Layer 3 of a small transformer language model trained on English Wikipedia (10 layers, counted from 0, width 96). Numbers have three digits each and are written without spaces.
A neuron's activation on a vector x is ReLU(gate . x + bias) times (in . x + bias), where the dot is the dot product.

Input weights of the MLP neurons that the questions are about. A number n stands for (n - 500) times 0.0008.
n18 gate (bias -0.373): 503535335345596509464448674613389549403539431403524343494547566531690437395511431488308652485556593529509569361375628663548615285556389636491552413527641514509379559586491611433485542342517532561478614550452555408383637546464408665783509446542494556546545349578598371526595354406456494562
n37 gate (bias -0.298): 356600585467573565403577497543547425260415405522525612353517661637517517433518500461369550539421387578318414572576623615471488474429466662404527521621673456500508497503393571451439608407629348505402561604525588426528445442574453473616745366530577344497576341541398586481467476450601297453
n42 gate (bias -0.327): 529677554497358592457340359628506599523673374544665391757303306658558467402650560430487488607376404470604438458574542251488531437601627641415461345539459416620503580512405344604393558532514401426636567569411503543454509455551516321509464553503488518446465634479623337563467580586467440314
n46 gate (bias -0.360): 546555503422284536300557514503558468535533439408580392575340629521536396551306555459430457488375565340636619396415491414398521503668470462552612413543593425792544568537489531640369489552552486511692637514511527604538508463467559517514436658525567494430562279491393306286368646519544326485
n78 gate (bias -0.541): 543481694630456605603454591549657512432545417374637523491458592352519460561438395371421389554468503403487404598474547785451546591421412659513383474396673310562476344488429537507585319582633596540373371518469520724446630587402359458524456549394539436800476394404541500475311623530415681746
n81 gate (bias -0.328): 471448525644669509416523519444395503698467453511485450378390442589452462530393411371719566370393565491533333465519663608575324588352481456503580495430432480491434467684494622342606463521610590577164511328563445518488654564599636466538401546458352503371494611661509365367503450486465586639
n83 gate (bias -0.188): 597634558568370536556530533481450563396500505581528450473528568543351647518534530470517641553523508428534539497550352762347403597347513521549603474449668404590383444652638390466575529569427497393246471458565546430572604560516410532596459432332576562353356407489500226478429444526641456462
n109 gate (bias -0.220): 709491322305513487307636494530654425558365461503570510709717453533510295424438441472575488510549573406660767429586615560536441399532503441608577535558567356494343599472552534333461573500476690534466286395386319484342453491544514635456610522518353574609430324565644476425447553503532711647
n112 gate (bias -0.340): 477755434526377558521632450422533533423543511479364592438613554613606364497441521527575565599456517452713466497465519554386628388630311371621362520472433447473610597332500459593609558637257793508575526361518431460335604405534584466418425541549517662679497491376494494648647541526365480402
n119 gate (bias -0.341): 453610532601530353525506646564446643639334366556503427643567611355408458425432447491594509485299628344531460464360758490385563463543598387331530514467500509470517366636506570315494373418619628576414655426344704448476497482551584618551578400462365423468666427494540552557408452471554454787
n142 gate (bias -0.363): 403697295475519454671399428481391586535427473683581517506445321661445551637307541590406585190588317615643624431468497615358527540552449524440516584388574551522527578453333441457533519326427401625391426378522604373497427437473404650609462547453375732285460520715406596655503633604494433497
n146 gate (bias -0.381): 312560362487615490559643424555544497624613634417473493483548420475376627428500390534320410626636392591411214394491496325549588556398434743356222563481389533443618353450510536472461318511615570256504458690477468627520510473522624432506614742500487469606726585510644620620533349744449513600
n147 gate (bias -0.291): 556534473291586579582461612478440429509612516435573412509480543479485483561409404288449441396413331337512474407466451352453515360503529505470711395460475457608492532418404575351515605614573403720597599574438374617540484483481430500481374841536536570524608539330613564423472728476520495515
n162 gate (bias -0.504): 361574649490574648649535581578406756232509402408493315583484619280516561497427474542473417435494544481579592388379604524463550520536482443265490524354544346654415346608405645581540531372512635585373661608446588283513552714619412410631345382431494467527466353373631556404503620261568500500
n164 gate (bias -0.282): 516537328511516511423545490544540492413480401516598710598535591595456580448440407390254635532488490570688445376554526367475355364674495400542492377500466495423634467402613529667545624553353450459544513395421382590503497579535556423475492503677423516399562672373345451487526583401409558440
n166 gate (bias -0.432): 703512546607450453723494674446369574580464476338434507549519441350449414699330454431263261597449530540595576594446530266487584526494500608587427337440506528722638601463521485591451431464538639604473598453260461529447406349570546503465497381521352560542491497350446512562632639716409574540
n172 gate (bias -0.239): 516329557616248471435453464512551611507546533394497595424419500340344364559605585580377443326401562592662409679491538524503473629342352434590506428497454478573605519541578553380407472607663484437458317397693336549574527472386522637332564516549363441778472608412193482560563571648749461514
n194 gate (bias -0.524): 601384727484448533507424446563626314409555503430405442526559411568615388542464660384567484529290650474559265385538660657453624544539518397406189542443528741538564595497573431355524350763579587471429407592434588477481457663509438410512519446506355467456503340612444506468436682417422754719
n196 gate (bias -0.295): 329739479475542460503361458459534503555438428442675566478575569473604645416428609390341520523554522528624480460454570506550394359491437516600517571597451435707412649405350472491303448497449618526723660379470456281491415534431448486447458517577465624639434515349466396528573509562426275419
n232 gate (bias -0.461): 430410516583344481439754515639550463537497397482273540537484632418443438520491522550425540318394584444414392766460550474449591581342465582516503535595382503660500465420518725464403251663568327438517536408561428506669538432459612709518478482506601449663461428371408476414595636722484279411
n246 gate (bias -0.318): 616422272471477433433552644357796435564509587526530559484577463462263627430395438674164516503626516638564557354449638389398521544543411500592406577691446722393395310299526673589483500606525451440514276500593318493358376279674561601478562529490491470490548611474430503650516497472434506517
n249 gate (bias -0.252): 582587582349503462430589541624516361493583473414570467639586411493513565712371531287660565572423276491529545375574527341445445412484544506399568418543479553540503655321436521409425581582530243545558575628521356621591479454308418377503347648518560656411445398361535494488423822346679390510
n18 in (bias -0.041): 458475506479565506465503411530444525527453471391669287592506576613601567503555390466603540435596599571579740380356633686455670497569296607420600457514754475479387478555366485535426506377503632528453524521319519424407637531585343630785441600557535683490563357634503402460622333465463456697
n37 in (bias 0.121): 541483521552631523460346422392399572518527558588599476492585518327656367637398561525541525359485532374418543539472497521385448366390477440645420456410489647530529449450604516538613365459426741457521521444402386349514648616463448519600408555373455628521356736392716594481362559375550495485
n42 in (bias 0.072): 394485468591401437415488578688414506803426427576381618258575418422601592497602527444461552332579476593390541627292527448583375458494405445551497448349557426503538622604509527539442554558596396514673399438497565478649416341538372459680454454530641305322512353789487545598509513623441392379
n46 in (bias 0.051): 395347613339343578386621416461614524530532409452559523485324547474227589743642610451391393447458413374412541500309523360506439446506425575651612457585584442622529594533352500622452527468483518483618695570376477660519523488509508382468635621542627459591617259375528512433400618321655558579
n78 in (bias -0.069): 529484689577500430554452579636569552511435441359593514558390735312520561409417616389517461536392405298616413631488739811426514310569433469578539332591434370688460523664709490517446402497593714615199437369484524487553543571596560513522552580351447533630376714365533484426419569391451553611
n81 in (bias 0.107): 768463539546416481385663579600385491265494325494367596447602653628424537454400543422663420598389666447646557675372393705539500581279506480562445477523328568488479627555675585578389452386473522441466413539646343471365641454503659437503509518527411519474567652497459343290623447482412382553
n83 in (bias -0.077): 388304475462512375560468588432400407532466383448533662582476542460339410429392555400405399648328582568584260532551525382539479488735486415681451514516477605599680512329419595580506409396542523551664582450471239416651447410414425531342632526469548557574620488596434596613642547595512481528
n109 in (bias -0.051): 566386466535439467218459488673593662627595312522539517386288418544510535571503592535403465497485398532510533631453366524649520553374348563660409518361376592392479588579660512717437330453666697572637552661550523513432636358361455276524589525450469673382379672446360469310623473552494497429
n112 in (bias 0.096): 507355529387451659365521610382580552474497523609511434710599320478458390661709260437685538468538487569574635447433522298403475727433655487460514484413312366373618563555548500576449467308576538349470460818497565496476464266339433314359767346483470525606662441627620627658449552649430484518
n119 in (bias 0.015): 512273497635465610549531450475500598360585512562477483569536524310587403468590396452527647506413518519416390737410688500208540619645506455301491506506362500550545284603369574530566592327638456629448497406450580416414464462686754424587287416500627506663367554534458479749585547579548431520
n142 in (bias -0.073): 471474583493487561476552469439596625489528544536507486598544550587500353571640409354697497620512554490483571207624553311596579472416438652559779450503513487533450376464662300779397506676569717470438256487377486463510385562491419471478536354619317389375394605334661481307438535654271453339
n146 in (bias 0.175): 682620457351531343461337609550386531604441588395402442380539461388738415720458514393568534486264713455521556481544504653500507310500516378790639497449573466514322591643476695414367550399246551575511615402473734433462536561357379708542314378603539489355290431344444543445520610457483598493
n147 in (bias -0.092): 342693548503581336397510446538694628465371426344336661462424482463414446233363541335453634568423609594441497357361497630473520517382452657746513358515559529468439497484710459561355565659518462368295429457497646507487491756534460667655423567390463625588531541484484441670478393445678570431
n162 in (bias 0.151): 528656395402561337489461500631528528546388520717637696443688540683308433437594753514541641460507676436525431469494466425423467500468231497533556600484328553394778525388336632455359486548601631439211544619563481373586419553406585476430774412393333355433469462289316397440342632476407719659
n164 in (bias -0.066): 429533475461581301559515506631359452442517434515494624303503409418622557444579316337657417424431506575528398230495565478435541547579545269572482621506465599372506473607606444422638439393420551492365529655621355653533497485463479546452536479366310595768459510610378515455497810474560591446
n166 in (bias 0.073): 626586510667623453337435423574454447722633509415608338405537494576750438675394457404607611443394378543544419500518700640616338448480580314559709329420529490651534611510559348614431490372406628593453624345409573507397610536303567319587487461474481649409320581651631474654572437509270497401
n172 in (bias -0.059): 469513587468487565575387398237452608466570700711351605614445503466454497592605513619276320445591494532314320445704421618586557570549545467347346794479636583446470412440296428487513478564443291610482423448487621477494473668497537393506484550441430601597239578554519580510497442485606630571
n194 in (bias 0.003): 409612557289473381448373533594496593391396544492619711307691563631619403402423496309553338543421542496643356829568630785802476492619620675398546555601508562558386286469301470500451579586511260616372470593203598413492706272334246735533496558462604381344534446435722598577619500415406312430
n196 in (bias 0.166): 537440603433541695335384457484505584394565305331503680516519487540461568490477567519406573649475627429636469402323573503540423463483485400309605574682384581514464533462476460483548624523601590510503618464532549497371474465492582348500661675508628455506471402279497518560592381583486487372
n232 in (bias -0.013): 383542565568477429634811288836461511384533555602301512511622547460418195432424530519613717255426575461496346662493413626548636524375184547404405431596466626718395692485420628327319522564566347371428552250587468539527427496315588563482542455496489288779410398378371615500435672702407613520
n246 in (bias -0.038): 460466027635483406525594570302695571401555575523393590547559548421462341399359503668297520503481556589632304400600298475458571465483475551468362455380536629459661413352523407432539460493435493525522372598550336423466432321558521500310664769576533556475454745712580694642574384425445513457
n249 in (bias 0.165): 587435759451694443594575586519470507461588325342513423569607575483611386329324510530400442493364535655322365482602634636323383572530644552428536512561443258660550567315688644493449497648500640437554358632400631336430339549637419535438553461519412376493558410422517605405607727672374447573

Each question shows a token from some text and the vector x that enters the MLP there. A number n stands for (n - 500) times 0.011.

"urg": 608507602547461602539494388531535469637535568572459377451651458477716663484479573718815424428528343464305508337474321502589478614646495466494558521454342649422462355614496422462508662299286513569402402489606507450221418564477493660540474221431521503567599708517564555473462382542411460471
The most active neuron and its activation: n142, at about 0.22

"ing": 600454666537400552489642440637624449700337645468581458409603389526475562320405434609731522626442653552361415611342295460287609439633508471633359480610671530464498500442442521578752519391405522470472550321611446491489379517431544415473511408479560485570592441519598403468644571526338415422
The most active neuron and its activation: n232, at about 0.13

" cre": 504496643462399537470538361363622598422406361568441415619500628570485587267507490621615504453540424447341526528581514440601463411591360512587533585555435580516705347530670548697537563326380457543670607511656361499612509538355494497444692328384352494532470553704508380523405493430422560564
The two highest activations, in order: n164, n37

" B": 571506609564436595542424627490514474634361505539567507522644550334477437332486387459584521617518502495427487630567400473494339527696414469674485528549457646416408492595464409547561571260356448472448427857563515422315487711466561537477613558487441581512561504484552429377478398466586337644
Which neuron lights up most? n83

" n": 518471676480452445586417453463430524491502484475543545721667487450539541253378474561555449531403632540316572536480288560433420608582406490484609564602438630471596371404599475503573587394556462598727662444475596462431501680445315495323609567423641428612488558691506226535398521440502548568
Which neuron lights up most? n119

" re": 511522573423414507678597521509534430465374512369427586630499486291507630346430501373561402467432597551416613688490281454466490308731506495525598416472560536499677503601663498506494636293403360514599681515465564582479595582329523249492790653450471398552522569620555426581410431491439475502
The most active neuron and its activation: n46, at about 0.44

"ant": 559459723302427481546511424595613454715444594473551371632573575715492376466472519547605350442527552592490460430623427440694481325571436314580343540456498559399377330570499503529553606358414500467575687446520586395365389570403445354450576509488580595355427542675520561587638617487422451559
The most active neuron and its activation: n194, at about 0.38

" game": 466622491470494497586540521539539511518426540501505434486397376523608685350454316301576452553622512560528497530575180435632585297655268625482716389376577504432492509429661503594568575373366422454743577594481554468435491604558618533446679399427626452507491523589533516378656561452369535349
The two highest activations, in order: n42, n164

"che": 452438677474442517571488323546565589568409658563484439534446438472475587414696507498634504445411517401194334468633382414566734486509526371483715399400504471369424370440497462541560642467492385455597495443456537304689315694509476555589590464619462488591452548645461545606635460608458319531
The most active neuron and its activation: n42, at about 0.26

" pl": 536471677419419498457475505429481577432463382543569516542610312340604555512379533655775611455611561548341438578364471460493498555720345729493595357598358526403547477628617653530516509330304468532645518675701434472481452588517356492516700519430496503551361537455543495501473357550484442512
Which neuron lights up most? n18

" De": 480394621526470503548607366541608604496337446658451610678416582444462594448496412384602486487474507547483504608529393506535347337655471507577737545521537719475419563578529423519572609325480345531587509676568400584507466685459467505349818365405358427435338601454516366480483350602529412383
The two highest activations, in order: n83, n164

"b": 548460762544560506556398594446608489680407653520708511490727477239655465425563461552539372492448461401406401384641326507406503620773468477366474445603554628475444428556378392283650572428387364409339495462651546441410393633471468480597576406529547661405487615490702397477500564437537379568
The three highest activations, in order: n119, n194, n249

" m": 493515644647473580544369454582485573525362392460642515545667428434468550326481520505702554546535588490380464604580444646447519645644325556636638419499523514310597464363552624541499568305304529518756585612433447480487527590394299546463574737526538389483465437577480351507496390521407450470
The two highest activations, in order: n196, n18

"av": 404456774438344693556520583517570409673267624532589570551623462418426714494418605669664553355569556441504470526440585563469402600602438496336512620504414505432364453582412497497497622178526583583323485573552563379396509516449504695509629411425589555400391550484479394531439462441394551558
Which neuron lights up most? n162

" the": 476629540529495518629429556638502378713502649570455465540518483449477497415492366503739414464504591454471489430473361532573420496544427401555599458624390584395737404466654490551406624322450443604373555543529449518217500687595340551508406503430570477607554524467616500431475502615271465388
The three highest activations, in order: n81, n112, n147

"od": 591438516501419412563568503602636658561392533556706499526724513686463420437447472651596409445557442399183361468491490412454463557672480425660515512440437559435442282487556509668687532153359686596638394460492341548511464576444466550638641465493370501528420598349439535508557427441501391617
The two highest activations, in order: n109, n164

" 191": 661427757525323630534434409469545534436657472453452412512685625479660577483321378515470456409517450428034384545393636456530550423627479594580639487418699620532554488595530484602525543261327453444362557531424557377339420637493380510391546458569595461489617559506579440664439558614518496499
Which neuron lights up most? n37

" to": 393606638557423430492463428671574552471453521563516560451741553444632449406501390691733390516481734529325403603419441268429499445571427693547662435629470517490546503390624422525562646311708340382449621453492419530267504617437466490484566548552431570536350461558507462389506382491504545438
Which neuron lights up most? n37

" on": 440704593504326488435611503536654544519360526457454586481617394365514660287436550450766463476449336647361340570419482394586573408599460512422506446555531524399639609388611403469564648299576309517547415547598557658348596674477507508442539570579513599503403467557480537385509492663425419294
Which neuron lights up most? n42

"ed,": 418588607500471431545521371583616555475448505550620632584461617463475467378331553393591431522468455435483605615322361364571491294564410550595393455573603616416722298570539503556578521372517478527413567479482441543303443783337465514468545449602595540516551602613493519359606569527456245403
Which neuron lights up most? n37

"1": 639324621632230612467562488575609637737389505425543501467693527425536510462436351400477579432521308427307630453366362534573626447617523432530518296612543590528506475669421527722430643400445481364429600428442435464369377566548535526422537466691376470462502596458545471525562630518467541488
Which neuron lights up most? n166

" Ro": 639583666503388620628553390545618555492397459471453442677516598490446532476385429416576371516555646314141352674472413476570462518620534443495604409447483474455488458677491462518584674486657381551401603576397524456349524706464489414390850506246575403524483503546457440429447408530564504466
The three highest activations, in order: n78, n119, n162

"ery": 597488289349474615519536551635588559791388617477539574498382537360444616391405438663400414452468401516593432499620373561560487257723482499460432387646497656473421438582573616664430622250521514456754453530527455409377477494474556497262548625490535578451490586651617581461519585409365509527
The most active neuron and its activation: n246, at about 7

"ian": 567394435484405537535421475556593495682558672579506400405527562483509576404459427878617601521575432491519496277481657330566443400602529581471675569589571564319419356379562538371471625335486602620643732459439454248302466639460402530376642516493435666442458574571534450487523475516395464397
The three highest activations, in order: n246, n18, n196

"r": 608488748435335506488528388500496631714537552439614516483612450437420529371610545474565552443448522534442678523550156555724392602536422351461614591585442493609599439536439590557640567208373369401576560532413491532372399437327534613617753269570660468566289584449470459528426490389526486632
Which neuron lights up most? n172

" in": 497526696624354572511500483487447600556509586581384539559751618401463561465370437627773346439532588503310433539373585415526502383583466544217434489711598448469535563350511531473547548281569332503480481572373479553451543649435585416463677569548590511493472614555497524426473371612331534298
The most active neuron and its activation: n119, at about 0.29

"I": 515345572396321485622507680615431630570603519588583502491559500490634585391384402441588457406430467438458527521527192537328388461606508553586637564757293575514348441477672442469623496391536453539456497436563542303426526657558649538302628546552392471527398483524510578487638456562466358600
The most active neuron and its activation: n83, at about 0.052

" M": 591482717620466609659406494563530658536417448465548470512541451441472525367383533501681606507426505502388473572608408595554460585694367465656584534491447538422403501491475472467446511267376481516465571846544463481401436719539380568470597573465566462405460441471464315516512293575512454477
The most active neuron and its activation: n162, at about 0.1

" called": 640542792654430520531451345689607459492375540422441531507506382533412499363383383341583481569559592487429380633331299418547636503511469473522470480456325532407667638484614459745573369408501518428699487587701476629303537600552435410473539494524475607512524591616440459363497549560428476460
Which neuron lights up most? n112

"0": 579380674476469544537542577630521665585498467458584479480732407530512474459473455414602554390509271406136536477318263577468605467530522594680660336588616688399536484508463427554465688377390489468373590420418478446427373732518407492487531643698351538390468676407544507491581446510443548436
Which neuron lights up most? n147

"9": 543407815508334664579563479567554581565518517404543562551729509598593434613340436489444485351515299384221439387349338505487622422645426527615505335586673697403524624401468404649422553398376544480445653471410452446397442660624508508463477649527474474413442591555450461466573545532407635472
The two highest activations, in order: n166, n46

"\n ": 587379470549475681687485488493549457530515626478463561468513508400549633431421354388492296334411575337352533618241496457655494482700620661405479545472590652514591375543809469575606567395402584346664550490476429481439440634423520463642481538548516548490518443524503462386489438521417545436
Which neuron lights up most? n166

" 40": 453402482502392628553582622630498600549593446393476511566698440526494496400226340409502542383579451469261412396312222531608549472571448711681547343503484620487500478600527417617614678380466462444531619453477560543411523718495313531492604646548507508477572533503530523401534502545415496510
Which neuron lights up most? n147

" term": 588512621484457467476223423508576451452478522463600500620469365419523650441434427440632391556488565394409524537402382493516539357512424575530670371413539664424716383588563409680348495342434599502681544449620394513419614642513411655435713472483472488492412642479582380730522583550430494713
Which neuron lights up most? n166

"st": 584317652451389535496441502428514430749393675575628581567617465470604425477507499529473499633539592539561637384530317397425510695561347598383625450490553694507464405493557474539554725228445524473526440372543419384388395647351671426619443275490397660436467678602580487627532495391445385519
The two highest activations, in order: n142, n246

"omen": 523376584551466545748426451593496633438518603596602499402558538546363489436509387633698384546581550401481483597521342389512656478691484570517650479544392528391292485545586486509465549365420580476764663422455369310450586465298617501447633467438617322437505678470629388559491609511406378301
The two highest activations, in order: n112, n196

"ative": 527412610423433438527385515627594520542390642384471508339612421555383505501572399726561421486578429463531466433428502391594411400634374594590348453618510577421528529529401480416510627365369540572463586575674627478271436619374503394371512526450494616565543575539540662578626660534321549505
The two highest activations, in order: n112, n146

"pt": 407413658531356560553460497582576489686427634421553534635754509456427332358375498614529441289510639539380397640402432282546595492477544512505604400537350564428384468755549434598489507395478586594570529313529460421603457489401447595536565493447616374523500623666514634610510436511425408442
Which neuron lights up most? n232

"3": 503385631573308649495645494615590606616448496388666524490779523550510407510330417426552393439552335432425547439405207576424484449619477490648522390602590693414596555450465451650576640434371543485334684442425536411354249541500564509477427600637363612524527618438466534508524531438395481451
Which neuron lights up most? n166

" new": 586606620503322455452458504560614434511655540342532535541545487569355484336416478367758364494520468557279516570416399434634602419623279517686497427474497613535614380491445649664445474260538469615543550551620494423537535616479426507432585696599534554555549573437580331423525454597382330528
Which neuron lights up most? n46